Layer 9 of a small transformer language model trained on English Wikipedia (16 layers, counted from 0, width 128).
A neuron's activation on a vector x is SiLU(gate . x + bias) times (in . x + bias), where the dot is the dot product.

Input weights of the MLP neurons that the questions are about. A number n stands for (n - 128) times 0.0043.
n25 gate (bias -0.149): 94, 146, 139, 155, 133, 92, 141, 115, 204, 165, 112, 123, 137, 125, 115, 120, 120, 87, 131, 108, 144, 150, 93, 153, 132, 157, 135, 125, 106, 102, 153, 129, 133, 131, 184, 140, 118, 109, 147, 117, 118, 167, 137, 178, 164, 96, 143, 154, 115, 149, 118, 84, 133, 134, 108, 55, 129, 156, 155, 165, 97, 132, 101, 37, 150, 131, 161, 139, 74, 76, 124, 88, 148, 134, 116, 136, 106, 79, 168, 101, 93, 168, 129, 165, 153, 98, 115, 121, 76, 124, 155, 91, 88, 116, 121, 79, 93, 144, 146, 88, 161, 96, 141, 155, 151, 140, 98, 150, 134, 117, 58, 165, 154, 143, 130, 126, 104, 97, 149, 122, 101, 111, 116, 174, 127, 115, 105, 106
n119 gate (bias -0.198): 116, 125, 201, 115, 146, 104, 135, 114, 158, 111, 153, 138, 115, 144, 119, 113, 117, 102, 135, 139, 76, 187, 162, 116, 130, 132, 131, 113, 183, 130, 158, 120, 221, 112, 164, 170, 85, 117, 149, 89, 147, 120, 144, 121, 145, 110, 178, 114, 126, 145, 173, 125, 134, 146, 189, 120, 133, 117, 120, 116, 101, 139, 164, 115, 125, 178, 107, 156, 148, 125, 130, 123, 100, 113, 161, 148, 111, 149, 95, 88, 135, 106, 137, 129, 109, 137, 146, 170, 139, 117, 126, 136, 111, 185, 186, 118, 168, 158, 154, 162, 88, 175, 141, 102, 159, 147, 165, 112, 177, 89, 126, 151, 129, 75, 147, 140, 144, 127, 114, 115, 122, 90, 163, 92, 161, 132, 81, 109
n184 gate (bias -0.129): 113, 158, 127, 188, 135, 155, 131, 142, 145, 101, 96, 123, 165, 112, 135, 141, 169, 118, 118, 101, 128, 127, 140, 163, 182, 110, 141, 112, 149, 113, 89, 142, 172, 144, 140, 115, 124, 84, 108, 137, 131, 161, 155, 75, 127, 60, 177, 142, 110, 131, 176, 161, 134, 122, 107, 200, 152, 109, 159, 144, 192, 129, 163, 138, 103, 67, 139, 140, 57, 136, 133, 123, 99, 93, 150, 97, 106, 132, 125, 109, 122, 132, 101, 81, 148, 123, 148, 141, 125, 135, 130, 169, 124, 163, 138, 116, 161, 145, 109, 104, 120, 130, 71, 135, 96, 145, 125, 145, 136, 134, 107, 180, 113, 115, 142, 105, 199, 77, 157, 142, 116, 154, 132, 134, 197, 185, 112, 84
n252 gate (bias -0.118): 92, 171, 71, 140, 71, 165, 134, 102, 136, 121, 127, 149, 99, 102, 134, 213, 132, 97, 87, 108, 147, 127, 90, 114, 121, 147, 138, 159, 156, 165, 133, 142, 148, 132, 149, 143, 113, 166, 103, 129, 109, 151, 143, 161, 94, 140, 113, 101, 131, 60, 116, 132, 138, 87, 111, 86, 72, 132, 161, 91, 87, 92, 129, 126, 116, 129, 159, 134, 136, 119, 95, 159, 143, 120, 157, 105, 108, 120, 146, 151, 112, 138, 135, 95, 130, 125, 130, 139, 96, 109, 110, 94, 151, 135, 163, 118, 108, 160, 93, 141, 136, 179, 146, 130, 114, 147, 127, 122, 123, 137, 95, 144, 153, 105, 138, 114, 132, 104, 108, 107, 117, 98, 140, 117, 147, 112, 146, 161
n262 gate (bias -0.193): 88, 101, 195, 161, 113, 118, 196, 98, 209, 148, 83, 126, 125, 73, 121, 143, 118, 124, 102, 131, 80, 112, 133, 158, 117, 177, 141, 100, 160, 163, 102, 158, 121, 130, 138, 129, 100, 122, 141, 119, 110, 195, 138, 151, 118, 95, 152, 107, 108, 109, 160, 160, 97, 188, 120, 107, 96, 94, 81, 161, 84, 103, 172, 141, 113, 143, 86, 126, 115, 199, 146, 122, 133, 98, 158, 116, 101, 121, 140, 90, 115, 116, 113, 164, 149, 93, 154, 114, 112, 134, 143, 137, 135, 75, 102, 110, 131, 129, 128, 103, 98, 132, 117, 141, 139, 140, 141, 71, 113, 138, 83, 186, 122, 122, 121, 164, 154, 96, 127, 33, 103, 144, 133, 160, 151, 80, 74, 156
n281 gate (bias -0.183): 173, 130, 129, 163, 148, 123, 128, 145, 118, 105, 146, 107, 118, 97, 165, 168, 151, 68, 98, 82, 140, 205, 117, 82, 57, 146, 96, 102, 97, 139, 125, 144, 144, 112, 154, 138, 82, 112, 113, 121, 147, 187, 115, 101, 175, 124, 138, 88, 188, 139, 113, 117, 148, 125, 181, 67, 120, 105, 91, 109, 127, 165, 119, 46, 99, 170, 137, 100, 105, 130, 155, 99, 122, 93, 83, 95, 158, 116, 131, 112, 119, 132, 87, 124, 138, 131, 110, 140, 134, 163, 151, 170, 132, 145, 116, 128, 131, 117, 91, 109, 146, 149, 90, 147, 116, 151, 130, 109, 144, 90, 191, 146, 182, 134, 177, 142, 99, 104, 92, 117, 114, 145, 88, 122, 145, 129, 138, 168
n296 gate (bias -0.097): 132, 125, 149, 173, 85, 166, 99, 139, 91, 153, 134, 142, 100, 126, 161, 110, 132, 124, 93, 108, 104, 130, 173, 92, 109, 135, 138, 104, 122, 114, 57, 155, 187, 176, 121, 140, 88, 126, 189, 115, 133, 100, 74, 156, 106, 89, 101, 106, 103, 141, 96, 189, 131, 72, 130, 93, 137, 68, 110, 124, 106, 131, 67, 138, 132, 111, 147, 105, 119, 145, 102, 129, 163, 150, 123, 96, 127, 100, 137, 130, 123, 126, 158, 143, 142, 147, 123, 144, 189, 142, 119, 124, 85, 87, 104, 131, 147, 126, 124, 64, 102, 115, 139, 126, 101, 133, 106, 119, 155, 101, 152, 157, 147, 172, 156, 96, 86, 96, 94, 107, 158, 164, 124, 134, 143, 56, 73, 101
n318 gate (bias -0.108): 143, 117, 222, 179, 95, 120, 101, 112, 184, 111, 135, 89, 152, 134, 174, 155, 124, 96, 167, 161, 130, 121, 94, 147, 113, 107, 140, 84, 146, 118, 168, 112, 146, 110, 132, 146, 58, 115, 161, 98, 114, 114, 147, 81, 88, 92, 103, 144, 121, 103, 143, 165, 105, 96, 179, 105, 186, 126, 118, 93, 176, 125, 134, 115, 68, 124, 124, 130, 137, 131, 109, 104, 86, 100, 108, 149, 149, 121, 128, 125, 100, 93, 123, 133, 111, 142, 95, 102, 118, 141, 142, 151, 100, 134, 130, 98, 135, 131, 90, 93, 90, 107, 107, 117, 132, 108, 86, 74, 128, 175, 112, 166, 152, 138, 136, 131, 80, 126, 88, 161, 144, 93, 159, 114, 161, 102, 146, 8
n25 in (bias -0.042): 103, 119, 137, 137, 104, 112, 110, 25, 159, 128, 162, 166, 125, 172, 146, 154, 119, 141, 107, 97, 110, 126, 117, 137, 117, 105, 156, 129, 110, 126, 156, 144, 151, 78, 153, 172, 153, 126, 124, 117, 75, 79, 91, 118, 113, 138, 120, 91, 142, 131, 110, 134, 169, 122, 114, 135, 121, 101, 113, 139, 98, 172, 103, 184, 121, 122, 150, 113, 63, 133, 123, 125, 133, 118, 97, 157, 123, 136, 139, 127, 108, 134, 137, 117, 169, 115, 111, 110, 186, 126, 165, 118, 151, 150, 125, 156, 165, 155, 115, 133, 109, 112, 98, 166, 176, 117, 132, 189, 63, 109, 114, 116, 126, 114, 141, 155, 120, 143, 122, 68, 120, 106, 135, 131, 173, 109, 126, 168
n119 in (bias 0.012): 129, 128, 130, 129, 130, 90, 94, 155, 162, 148, 88, 109, 110, 117, 186, 128, 99, 127, 132, 145, 114, 107, 91, 124, 149, 177, 125, 136, 133, 154, 162, 120, 123, 208, 79, 131, 103, 131, 105, 89, 94, 146, 124, 137, 119, 79, 162, 104, 122, 136, 122, 144, 139, 115, 120, 138, 99, 117, 121, 134, 145, 110, 68, 193, 125, 137, 119, 129, 130, 176, 103, 118, 105, 145, 123, 98, 111, 146, 122, 159, 119, 162, 116, 143, 123, 146, 161, 94, 104, 86, 69, 85, 134, 101, 148, 111, 116, 167, 137, 139, 126, 158, 178, 102, 122, 133, 101, 137, 119, 145, 161, 153, 61, 140, 82, 126, 142, 139, 113, 126, 166, 101, 136, 126, 126, 138, 173, 131
n184 in (bias 0.150): 124, 152, 92, 73, 99, 120, 141, 145, 113, 137, 107, 143, 90, 138, 88, 121, 127, 126, 146, 134, 167, 173, 118, 95, 164, 122, 153, 133, 89, 170, 99, 126, 132, 127, 65, 102, 74, 89, 61, 130, 120, 87, 143, 143, 139, 120, 138, 134, 114, 130, 144, 121, 119, 150, 108, 114, 134, 162, 123, 136, 109, 120, 95, 139, 102, 137, 95, 171, 153, 101, 111, 141, 134, 136, 117, 130, 118, 88, 132, 134, 102, 153, 150, 151, 144, 173, 84, 141, 99, 139, 147, 130, 98, 133, 107, 149, 189, 155, 106, 133, 123, 79, 153, 170, 40, 128, 111, 174, 136, 150, 157, 84, 97, 82, 146, 106, 147, 113, 118, 158, 99, 122, 178, 153, 68, 75, 130, 146
n252 in (bias -0.013): 107, 162, 157, 149, 111, 133, 127, 129, 117, 135, 99, 75, 113, 85, 103, 172, 124, 136, 89, 92, 158, 141, 165, 135, 121, 135, 121, 142, 114, 193, 147, 102, 145, 100, 93, 150, 126, 131, 106, 150, 100, 88, 135, 159, 151, 86, 115, 154, 96, 110, 144, 139, 142, 146, 141, 131, 135, 83, 143, 107, 138, 142, 116, 154, 143, 153, 117, 70, 169, 140, 164, 124, 129, 149, 109, 135, 126, 127, 97, 115, 181, 124, 129, 132, 135, 134, 130, 161, 132, 131, 170, 150, 117, 96, 122, 144, 131, 110, 127, 143, 122, 118, 118, 113, 144, 62, 94, 163, 92, 163, 118, 110, 136, 109, 88, 119, 129, 127, 160, 156, 89, 108, 137, 139, 141, 135, 167, 119
n262 in (bias 0.031): 109, 158, 147, 126, 172, 151, 130, 72, 109, 65, 131, 97, 135, 56, 169, 126, 120, 130, 144, 120, 108, 142, 128, 133, 136, 79, 117, 101, 105, 169, 145, 128, 79, 137, 130, 137, 147, 143, 166, 83, 200, 139, 65, 132, 139, 143, 116, 137, 139, 122, 141, 148, 151, 172, 131, 156, 123, 119, 79, 165, 133, 126, 127, 119, 138, 99, 117, 118, 153, 166, 128, 125, 140, 102, 99, 96, 102, 130, 82, 133, 130, 107, 157, 110, 106, 138, 119, 93, 173, 126, 134, 92, 139, 146, 121, 143, 160, 152, 135, 155, 138, 126, 92, 105, 179, 103, 148, 95, 151, 111, 173, 128, 90, 74, 139, 142, 99, 111, 109, 75, 156, 89, 164, 68, 160, 122, 135, 134
n281 in (bias -0.053): 97, 105, 155, 130, 167, 133, 99, 123, 112, 124, 115, 150, 97, 104, 164, 130, 100, 116, 95, 108, 132, 150, 136, 93, 186, 102, 102, 179, 95, 123, 123, 139, 77, 122, 136, 95, 128, 121, 109, 149, 165, 170, 124, 92, 78, 105, 180, 122, 122, 100, 117, 110, 150, 100, 107, 122, 131, 124, 170, 131, 100, 121, 118, 105, 121, 109, 122, 162, 133, 97, 122, 131, 129, 151, 130, 93, 155, 104, 68, 109, 100, 167, 92, 141, 170, 196, 134, 69, 131, 142, 133, 158, 156, 122, 119, 95, 136, 146, 106, 134, 151, 129, 118, 105, 103, 131, 120, 93, 142, 131, 120, 134, 112, 159, 139, 166, 104, 121, 181, 89, 110, 147, 142, 119, 158, 133, 115, 172
n296 in (bias 0.073): 157, 139, 145, 161, 111, 167, 137, 160, 84, 138, 86, 146, 124, 150, 130, 84, 124, 71, 133, 116, 109, 95, 148, 134, 179, 123, 151, 183, 159, 147, 133, 132, 108, 99, 98, 133, 152, 116, 127, 113, 144, 62, 99, 140, 195, 161, 106, 122, 124, 136, 111, 172, 111, 117, 130, 92, 108, 132, 119, 126, 117, 153, 176, 142, 124, 154, 120, 87, 131, 134, 143, 128, 147, 175, 130, 169, 157, 155, 133, 150, 137, 159, 131, 117, 168, 160, 108, 166, 114, 151, 145, 158, 110, 112, 105, 102, 130, 120, 123, 99, 132, 198, 134, 153, 196, 102, 152, 159, 101, 131, 118, 155, 113, 180, 111, 128, 142, 156, 95, 72, 137, 144, 128, 164, 130, 127, 115, 123
n318 in (bias 0.037): 100, 140, 155, 148, 155, 91, 132, 149, 171, 92, 112, 119, 144, 120, 123, 127, 88, 163, 159, 108, 139, 126, 140, 137, 88, 117, 102, 156, 129, 121, 144, 116, 124, 130, 107, 121, 102, 116, 126, 114, 160, 130, 152, 129, 159, 133, 150, 152, 99, 96, 120, 145, 94, 132, 178, 97, 160, 115, 133, 132, 161, 175, 136, 109, 159, 175, 87, 127, 121, 143, 157, 160, 158, 97, 136, 186, 150, 125, 104, 145, 118, 141, 115, 142, 139, 121, 140, 143, 150, 190, 69, 135, 141, 183, 118, 118, 157, 142, 182, 135, 118, 149, 117, 104, 103, 155, 124, 77, 153, 97, 97, 107, 121, 109, 91, 144, 149, 120, 120, 110, 133, 104, 114, 123, 114, 107, 149, 129

Each question shows a token from some text and the vector x that enters the MLP there. A number n stands for (n - 128) times 0.038.

" season": 109, 118, 161, 129, 121, 124, 157, 132, 155, 110, 132, 117, 123, 116, 108, 108, 101, 150, 152, 157, 139, 118, 92, 117, 143, 138, 137, 125, 165, 141, 90, 121, 139, 91, 134, 133, 151, 109, 132, 181, 126, 97, 101, 185, 103, 118, 133, 102, 133, 113, 71, 98, 119, 140, 101, 161, 145, 111, 125, 143, 84, 85, 87, 107, 152, 132, 136, 129, 108, 135, 131, 137, 159, 131, 113, 135, 135, 179, 127, 157, 143, 144, 173, 152, 147, 81, 118, 122, 145, 131, 136, 123, 184, 116, 104, 132, 121, 156, 131, 141, 156, 113, 115, 141, 139, 152, 100, 109, 100, 108, 133, 122, 141, 122, 137, 151, 154, 155, 133, 98, 135, 133, 116, 154, 141, 162, 179, 177
Which three neurons fire most, strongest first? n25, n262, n184

"ers": 113, 123, 124, 151, 98, 94, 131, 139, 112, 137, 126, 135, 128, 122, 139, 119, 130, 141, 157, 147, 145, 163, 89, 131, 162, 125, 118, 117, 125, 123, 147, 99, 124, 103, 125, 136, 146, 84, 150, 193, 124, 173, 109, 83, 144, 153, 137, 137, 123, 132, 121, 127, 133, 120, 125, 140, 164, 134, 149, 126, 114, 115, 138, 95, 134, 124, 132, 102, 134, 110, 126, 130, 140, 128, 110, 156, 133, 117, 131, 153, 178, 113, 145, 138, 118, 132, 151, 131, 138, 146, 143, 116, 139, 157, 143, 149, 117, 121, 139, 114, 145, 133, 140, 94, 161, 150, 108, 129, 98, 96, 149, 129, 186, 173, 150, 148, 163, 186, 119, 113, 124, 110, 98, 148, 114, 154, 129, 152
The two highest activations, in order: n184, n119

" h": 147, 104, 92, 159, 122, 128, 139, 134, 149, 130, 88, 91, 118, 170, 92, 128, 128, 145, 143, 122, 102, 112, 109, 116, 146, 130, 169, 119, 160, 107, 95, 147, 134, 165, 98, 100, 156, 150, 121, 133, 161, 122, 110, 151, 133, 92, 125, 140, 147, 103, 91, 125, 152, 118, 131, 134, 100, 129, 124, 138, 153, 163, 130, 136, 155, 155, 131, 123, 131, 143, 121, 126, 110, 116, 141, 135, 151, 183, 118, 143, 114, 142, 116, 143, 136, 123, 169, 107, 154, 157, 151, 117, 131, 99, 71, 141, 167, 138, 191, 152, 127, 125, 142, 89, 157, 127, 103, 139, 173, 104, 122, 82, 141, 80, 126, 109, 138, 138, 109, 125, 135, 125, 116, 151, 114, 133, 159, 159
Which neuron lights up most? n281

" Fin": 141, 140, 160, 122, 132, 149, 102, 147, 92, 86, 116, 134, 151, 106, 144, 104, 128, 151, 164, 111, 124, 160, 125, 127, 114, 136, 126, 110, 96, 141, 114, 115, 111, 143, 169, 142, 147, 89, 96, 110, 128, 127, 134, 113, 133, 91, 139, 174, 118, 111, 100, 92, 133, 120, 135, 111, 109, 127, 111, 130, 162, 158, 119, 115, 126, 108, 149, 182, 89, 96, 116, 127, 109, 128, 103, 128, 124, 114, 138, 164, 136, 91, 99, 125, 132, 131, 139, 138, 113, 145, 123, 131, 149, 142, 139, 109, 112, 107, 131, 111, 78, 115, 163, 107, 123, 92, 84, 145, 123, 103, 136, 94, 119, 115, 174, 193, 167, 162, 99, 130, 133, 120, 100, 160, 112, 152, 120, 145
Which neuron lights up most? n281

" and": 120, 120, 157, 124, 124, 141, 115, 129, 125, 148, 119, 146, 152, 141, 97, 139, 158, 154, 108, 134, 115, 155, 148, 148, 119, 133, 139, 149, 134, 80, 100, 115, 126, 143, 130, 131, 115, 128, 121, 112, 138, 104, 141, 117, 105, 126, 150, 143, 128, 128, 140, 119, 132, 148, 125, 163, 149, 108, 136, 133, 116, 134, 142, 131, 134, 137, 96, 116, 137, 131, 164, 140, 142, 143, 157, 137, 134, 148, 116, 117, 148, 149, 186, 134, 131, 151, 140, 139, 109, 103, 132, 125, 115, 135, 116, 100, 129, 106, 145, 145, 116, 148, 128, 137, 151, 162, 118, 115, 118, 124, 137, 122, 93, 116, 136, 101, 146, 171, 158, 159, 134, 134, 158, 122, 113, 106, 125, 134
The most active neuron and its activation: n25, at about 0.25

"Pl": 127, 98, 98, 146, 148, 157, 140, 95, 110, 125, 134, 131, 176, 158, 108, 127, 135, 132, 137, 155, 125, 64, 124, 131, 180, 91, 139, 147, 112, 133, 119, 130, 136, 86, 98, 141, 161, 135, 113, 152, 116, 186, 108, 144, 130, 139, 118, 140, 119, 127, 162, 104, 140, 128, 86, 146, 145, 85, 118, 139, 195, 155, 119, 125, 134, 181, 170, 157, 130, 117, 111, 128, 138, 128, 112, 134, 139, 164, 109, 120, 116, 100, 117, 137, 130, 102, 112, 87, 152, 152, 133, 104, 174, 136, 108, 130, 131, 123, 89, 103, 94, 118, 152, 126, 93, 100, 101, 114, 143, 135, 120, 88, 133, 138, 92, 164, 135, 145, 128, 126, 116, 158, 138, 138, 172, 150, 99, 96
Which neuron lights up most? n119

",": 144, 100, 138, 100, 127, 104, 119, 165, 170, 122, 130, 119, 120, 144, 164, 113, 135, 115, 93, 90, 124, 115, 152, 115, 146, 116, 146, 113, 104, 125, 129, 152, 125, 131, 137, 121, 110, 145, 116, 143, 102, 118, 110, 165, 95, 147, 143, 138, 122, 97, 144, 118, 118, 179, 150, 107, 166, 135, 108, 91, 154, 112, 133, 111, 154, 145, 124, 109, 133, 115, 146, 139, 131, 143, 121, 155, 137, 165, 124, 142, 145, 136, 127, 156, 130, 149, 125, 73, 99, 138, 114, 132, 116, 133, 107, 128, 99, 136, 159, 123, 123, 102, 146, 118, 141, 162, 97, 174, 138, 134, 117, 128, 140, 105, 110, 112, 130, 153, 111, 121, 115, 130, 127, 146, 117, 141, 118, 162
Which neuron lights up most? n262

"1": 106, 148, 90, 92, 175, 151, 118, 100, 126, 139, 128, 128, 107, 157, 132, 114, 126, 97, 105, 125, 114, 138, 160, 118, 126, 112, 135, 180, 119, 129, 127, 124, 122, 74, 134, 124, 135, 129, 115, 99, 115, 122, 146, 135, 149, 113, 103, 118, 115, 104, 121, 140, 134, 115, 100, 144, 152, 135, 152, 152, 106, 107, 124, 125, 142, 125, 139, 119, 115, 125, 147, 141, 115, 146, 128, 147, 153, 112, 147, 130, 130, 112, 133, 98, 97, 132, 126, 144, 122, 185, 143, 127, 154, 114, 109, 79, 113, 137, 161, 148, 134, 121, 103, 121, 127, 148, 88, 115, 130, 110, 129, 126, 141, 147, 104, 142, 142, 160, 127, 149, 158, 122, 148, 110, 132, 120, 128, 131
Which neuron lights up most? n119

"ily": 181, 98, 109, 106, 153, 154, 70, 133, 126, 123, 131, 135, 146, 176, 142, 144, 124, 136, 157, 142, 123, 133, 175, 146, 153, 129, 171, 117, 106, 153, 140, 131, 78, 120, 125, 119, 106, 127, 95, 119, 150, 97, 67, 157, 114, 122, 114, 171, 103, 132, 104, 140, 158, 119, 102, 150, 104, 98, 116, 86, 96, 131, 111, 130, 172, 145, 106, 130, 171, 147, 148, 131, 140, 100, 161, 129, 116, 151, 92, 156, 186, 116, 108, 123, 123, 125, 134, 147, 154, 127, 115, 105, 112, 136, 128, 124, 127, 147, 120, 137, 139, 124, 83, 160, 156, 125, 129, 158, 130, 101, 133, 134, 121, 129, 99, 125, 73, 157, 134, 129, 125, 130, 130, 164, 159, 137, 106, 117
The most active neuron and its activation: n296, at about 1.1

"ou": 118, 160, 149, 116, 157, 70, 101, 135, 121, 134, 154, 102, 125, 181, 84, 113, 140, 152, 119, 92, 145, 147, 128, 152, 126, 83, 151, 90, 106, 132, 163, 112, 120, 110, 141, 186, 121, 136, 96, 153, 65, 115, 137, 113, 117, 125, 147, 138, 162, 138, 186, 152, 147, 121, 153, 121, 115, 140, 147, 110, 169, 135, 130, 103, 143, 111, 121, 168, 133, 101, 113, 127, 120, 167, 167, 141, 135, 132, 164, 127, 129, 117, 65, 147, 103, 159, 121, 146, 168, 139, 133, 115, 146, 124, 187, 136, 93, 148, 119, 98, 126, 130, 146, 138, 149, 143, 74, 106, 72, 95, 136, 133, 123, 125, 112, 123, 132, 139, 143, 129, 137, 112, 80, 122, 127, 150, 122, 154
Which neuron lights up most? n25

" |": 126, 120, 148, 141, 143, 127, 140, 145, 136, 118, 162, 155, 131, 132, 112, 117, 126, 127, 140, 116, 132, 142, 134, 129, 136, 108, 122, 126, 110, 102, 117, 137, 111, 131, 121, 82, 121, 130, 114, 131, 113, 136, 112, 148, 132, 141, 119, 123, 126, 128, 132, 133, 146, 116, 134, 143, 125, 155, 138, 143, 155, 122, 158, 140, 159, 125, 129, 117, 122, 113, 84, 140, 119, 127, 139, 135, 124, 156, 123, 127, 132, 129, 140, 161, 113, 134, 130, 113, 115, 134, 136, 127, 111, 135, 143, 132, 139, 137, 144, 111, 120, 106, 117, 120, 149, 159, 132, 136, 96, 110, 120, 106, 120, 149, 106, 127, 142, 172, 154, 128, 138, 120, 135, 149, 132, 137, 137, 103
Which neuron lights up most? n252

".": 143, 107, 118, 110, 104, 164, 137, 135, 111, 140, 104, 128, 164, 106, 121, 143, 142, 157, 144, 139, 130, 128, 110, 133, 123, 114, 118, 121, 130, 124, 100, 134, 138, 142, 112, 109, 141, 128, 144, 143, 110, 116, 152, 127, 132, 136, 119, 112, 150, 121, 162, 161, 115, 129, 165, 123, 142, 133, 155, 123, 144, 129, 109, 135, 120, 131, 116, 160, 126, 130, 159, 137, 127, 129, 166, 159, 131, 145, 114, 124, 141, 131, 139, 155, 175, 152, 107, 135, 114, 113, 128, 147, 147, 135, 124, 103, 123, 128, 119, 129, 68, 127, 106, 155, 107, 139, 142, 112, 111, 130, 127, 104, 150, 156, 120, 119, 136, 181, 128, 151, 142, 112, 138, 118, 163, 103, 113, 149
Which neuron lights up most? n318

"2": 98, 140, 109, 115, 123, 119, 110, 155, 153, 93, 101, 125, 131, 127, 101, 112, 125, 137, 105, 115, 137, 130, 134, 141, 135, 120, 125, 140, 90, 125, 145, 129, 121, 103, 119, 142, 127, 121, 117, 131, 121, 107, 117, 164, 139, 147, 105, 120, 125, 88, 131, 153, 105, 120, 113, 120, 122, 118, 112, 123, 141, 121, 125, 126, 104, 117, 133, 143, 138, 127, 146, 142, 137, 159, 124, 162, 136, 151, 139, 115, 125, 110, 110, 84, 116, 120, 129, 116, 129, 141, 143, 116, 135, 115, 97, 119, 134, 115, 140, 136, 136, 120, 130, 96, 138, 156, 140, 149, 133, 110, 127, 113, 128, 138, 114, 122, 138, 166, 148, 159, 160, 125, 137, 104, 143, 152, 159, 116
Which neuron lights up most? n281

"end": 121, 156, 116, 74, 72, 120, 127, 153, 128, 86, 137, 123, 107, 139, 120, 141, 129, 165, 147, 161, 198, 154, 115, 163, 93, 117, 165, 113, 133, 109, 124, 110, 115, 63, 162, 120, 146, 141, 108, 124, 173, 102, 166, 165, 116, 93, 174, 105, 109, 140, 177, 139, 133, 139, 95, 115, 127, 104, 135, 105, 109, 100, 130, 123, 112, 116, 125, 122, 119, 120, 116, 130, 170, 142, 151, 160, 148, 161, 112, 156, 124, 124, 134, 148, 126, 155, 136, 122, 123, 80, 144, 108, 121, 109, 88, 143, 147, 103, 170, 142, 97, 112, 182, 132, 119, 109, 129, 113, 104, 158, 105, 144, 104, 147, 103, 123, 128, 152, 116, 111, 117, 142, 87, 128, 116, 184, 129, 128
Which neuron lights up most? n262

" un": 156, 131, 87, 143, 122, 91, 175, 133, 137, 70, 108, 94, 135, 127, 163, 133, 116, 123, 129, 112, 137, 133, 161, 109, 130, 130, 129, 123, 184, 121, 148, 150, 149, 95, 120, 137, 127, 114, 82, 128, 161, 114, 77, 141, 131, 124, 133, 166, 85, 138, 151, 137, 139, 129, 168, 172, 105, 117, 181, 139, 124, 147, 115, 155, 137, 131, 111, 83, 139, 134, 123, 129, 145, 150, 149, 133, 169, 129, 123, 124, 151, 135, 124, 114, 115, 98, 147, 125, 135, 124, 104, 122, 121, 149, 135, 102, 112, 128, 150, 148, 82, 142, 112, 130, 135, 140, 105, 189, 124, 131, 151, 106, 117, 139, 99, 152, 156, 145, 121, 126, 151, 144, 116, 116, 124, 181, 71, 179
Which neuron lights up most? n119

" On": 108, 123, 142, 125, 154, 98, 147, 129, 106, 127, 90, 100, 133, 163, 167, 103, 89, 176, 115, 150, 158, 160, 115, 68, 136, 139, 153, 136, 110, 130, 122, 119, 86, 96, 134, 139, 158, 105, 125, 102, 99, 108, 148, 147, 127, 110, 146, 144, 141, 113, 132, 151, 142, 111, 131, 139, 145, 131, 121, 163, 192, 149, 111, 127, 153, 124, 119, 165, 172, 105, 129, 135, 121, 106, 107, 95, 131, 138, 111, 127, 116, 132, 172, 136, 111, 133, 126, 93, 139, 142, 113, 129, 151, 146, 107, 145, 136, 127, 108, 184, 109, 135, 179, 139, 115, 106, 112, 119, 134, 104, 159, 124, 109, 176, 124, 183, 155, 160, 129, 130, 119, 105, 177, 120, 144, 108, 121, 139
The most active neuron and its activation: n296, at about 0.26

" January": 130, 116, 152, 130, 125, 53, 131, 134, 126, 72, 123, 128, 88, 140, 119, 125, 112, 151, 106, 112, 129, 115, 95, 84, 139, 120, 152, 158, 128, 126, 74, 105, 122, 192, 116, 127, 171, 126, 134, 133, 115, 149, 138, 142, 184, 146, 177, 156, 136, 112, 111, 145, 148, 145, 88, 125, 110, 165, 68, 142, 77, 125, 98, 154, 161, 100, 138, 147, 138, 127, 132, 131, 171, 109, 141, 139, 147, 154, 119, 102, 118, 161, 138, 170, 132, 119, 133, 145, 127, 120, 122, 119, 146, 125, 115, 145, 113, 143, 132, 165, 124, 112, 135, 167, 77, 144, 81, 112, 125, 145, 155, 110, 98, 115, 123, 150, 129, 143, 120, 129, 144, 105, 88, 151, 103, 104, 97, 132
The most active neuron and its activation: n252, at about 0.28

" well": 123, 125, 79, 119, 153, 152, 107, 164, 152, 156, 151, 128, 122, 174, 127, 115, 105, 110, 146, 156, 126, 107, 179, 147, 149, 95, 173, 118, 136, 134, 162, 119, 154, 103, 175, 146, 125, 96, 99, 70, 135, 114, 123, 132, 141, 137, 134, 132, 94, 123, 56, 85, 143, 108, 114, 119, 50, 109, 146, 128, 75, 150, 104, 128, 181, 88, 137, 88, 187, 143, 133, 130, 133, 139, 158, 149, 118, 145, 122, 131, 123, 124, 150, 124, 156, 141, 136, 128, 115, 118, 127, 112, 130, 143, 86, 140, 127, 148, 97, 174, 132, 139, 75, 148, 108, 132, 143, 148, 161, 206, 155, 127, 119, 131, 149, 122, 111, 139, 115, 131, 148, 155, 175, 155, 128, 147, 96, 132
The most active neuron and its activation: n318, at about 0.38

" as": 98, 111, 149, 139, 119, 134, 111, 108, 125, 154, 130, 161, 101, 119, 110, 136, 149, 150, 137, 120, 136, 126, 110, 89, 163, 94, 163, 176, 153, 90, 129, 114, 164, 126, 111, 96, 129, 100, 141, 118, 156, 120, 73, 100, 124, 110, 149, 112, 121, 116, 90, 121, 116, 124, 154, 134, 143, 125, 142, 132, 130, 116, 178, 112, 165, 109, 147, 109, 148, 139, 151, 133, 137, 142, 175, 160, 163, 124, 93, 163, 130, 150, 106, 147, 164, 141, 93, 132, 119, 110, 128, 146, 105, 143, 104, 123, 89, 103, 135, 140, 140, 116, 109, 120, 86, 124, 77, 112, 134, 100, 141, 123, 117, 185, 110, 122, 134, 159, 134, 133, 151, 112, 141, 131, 170, 146, 111, 159
Which neuron lights up most? n296

" ": 134, 134, 129, 124, 110, 100, 116, 121, 155, 133, 120, 126, 158, 133, 154, 137, 126, 133, 118, 111, 120, 100, 125, 123, 113, 98, 127, 149, 126, 138, 149, 145, 135, 121, 84, 136, 103, 134, 136, 116, 107, 113, 105, 127, 134, 99, 128, 154, 118, 127, 109, 124, 112, 101, 126, 134, 136, 133, 153, 124, 97, 133, 113, 158, 102, 130, 119, 136, 130, 113, 118, 141, 99, 142, 109, 110, 125, 127, 116, 102, 116, 155, 122, 91, 125, 117, 139, 142, 146, 127, 142, 134, 179, 129, 93, 95, 118, 126, 122, 162, 104, 139, 119, 124, 135, 143, 116, 99, 113, 119, 147, 93, 148, 131, 107, 137, 163, 105, 155, 120, 112, 126, 133, 135, 109, 162, 130, 128
Which three neurons fire most, strongest first? n252, n318, n262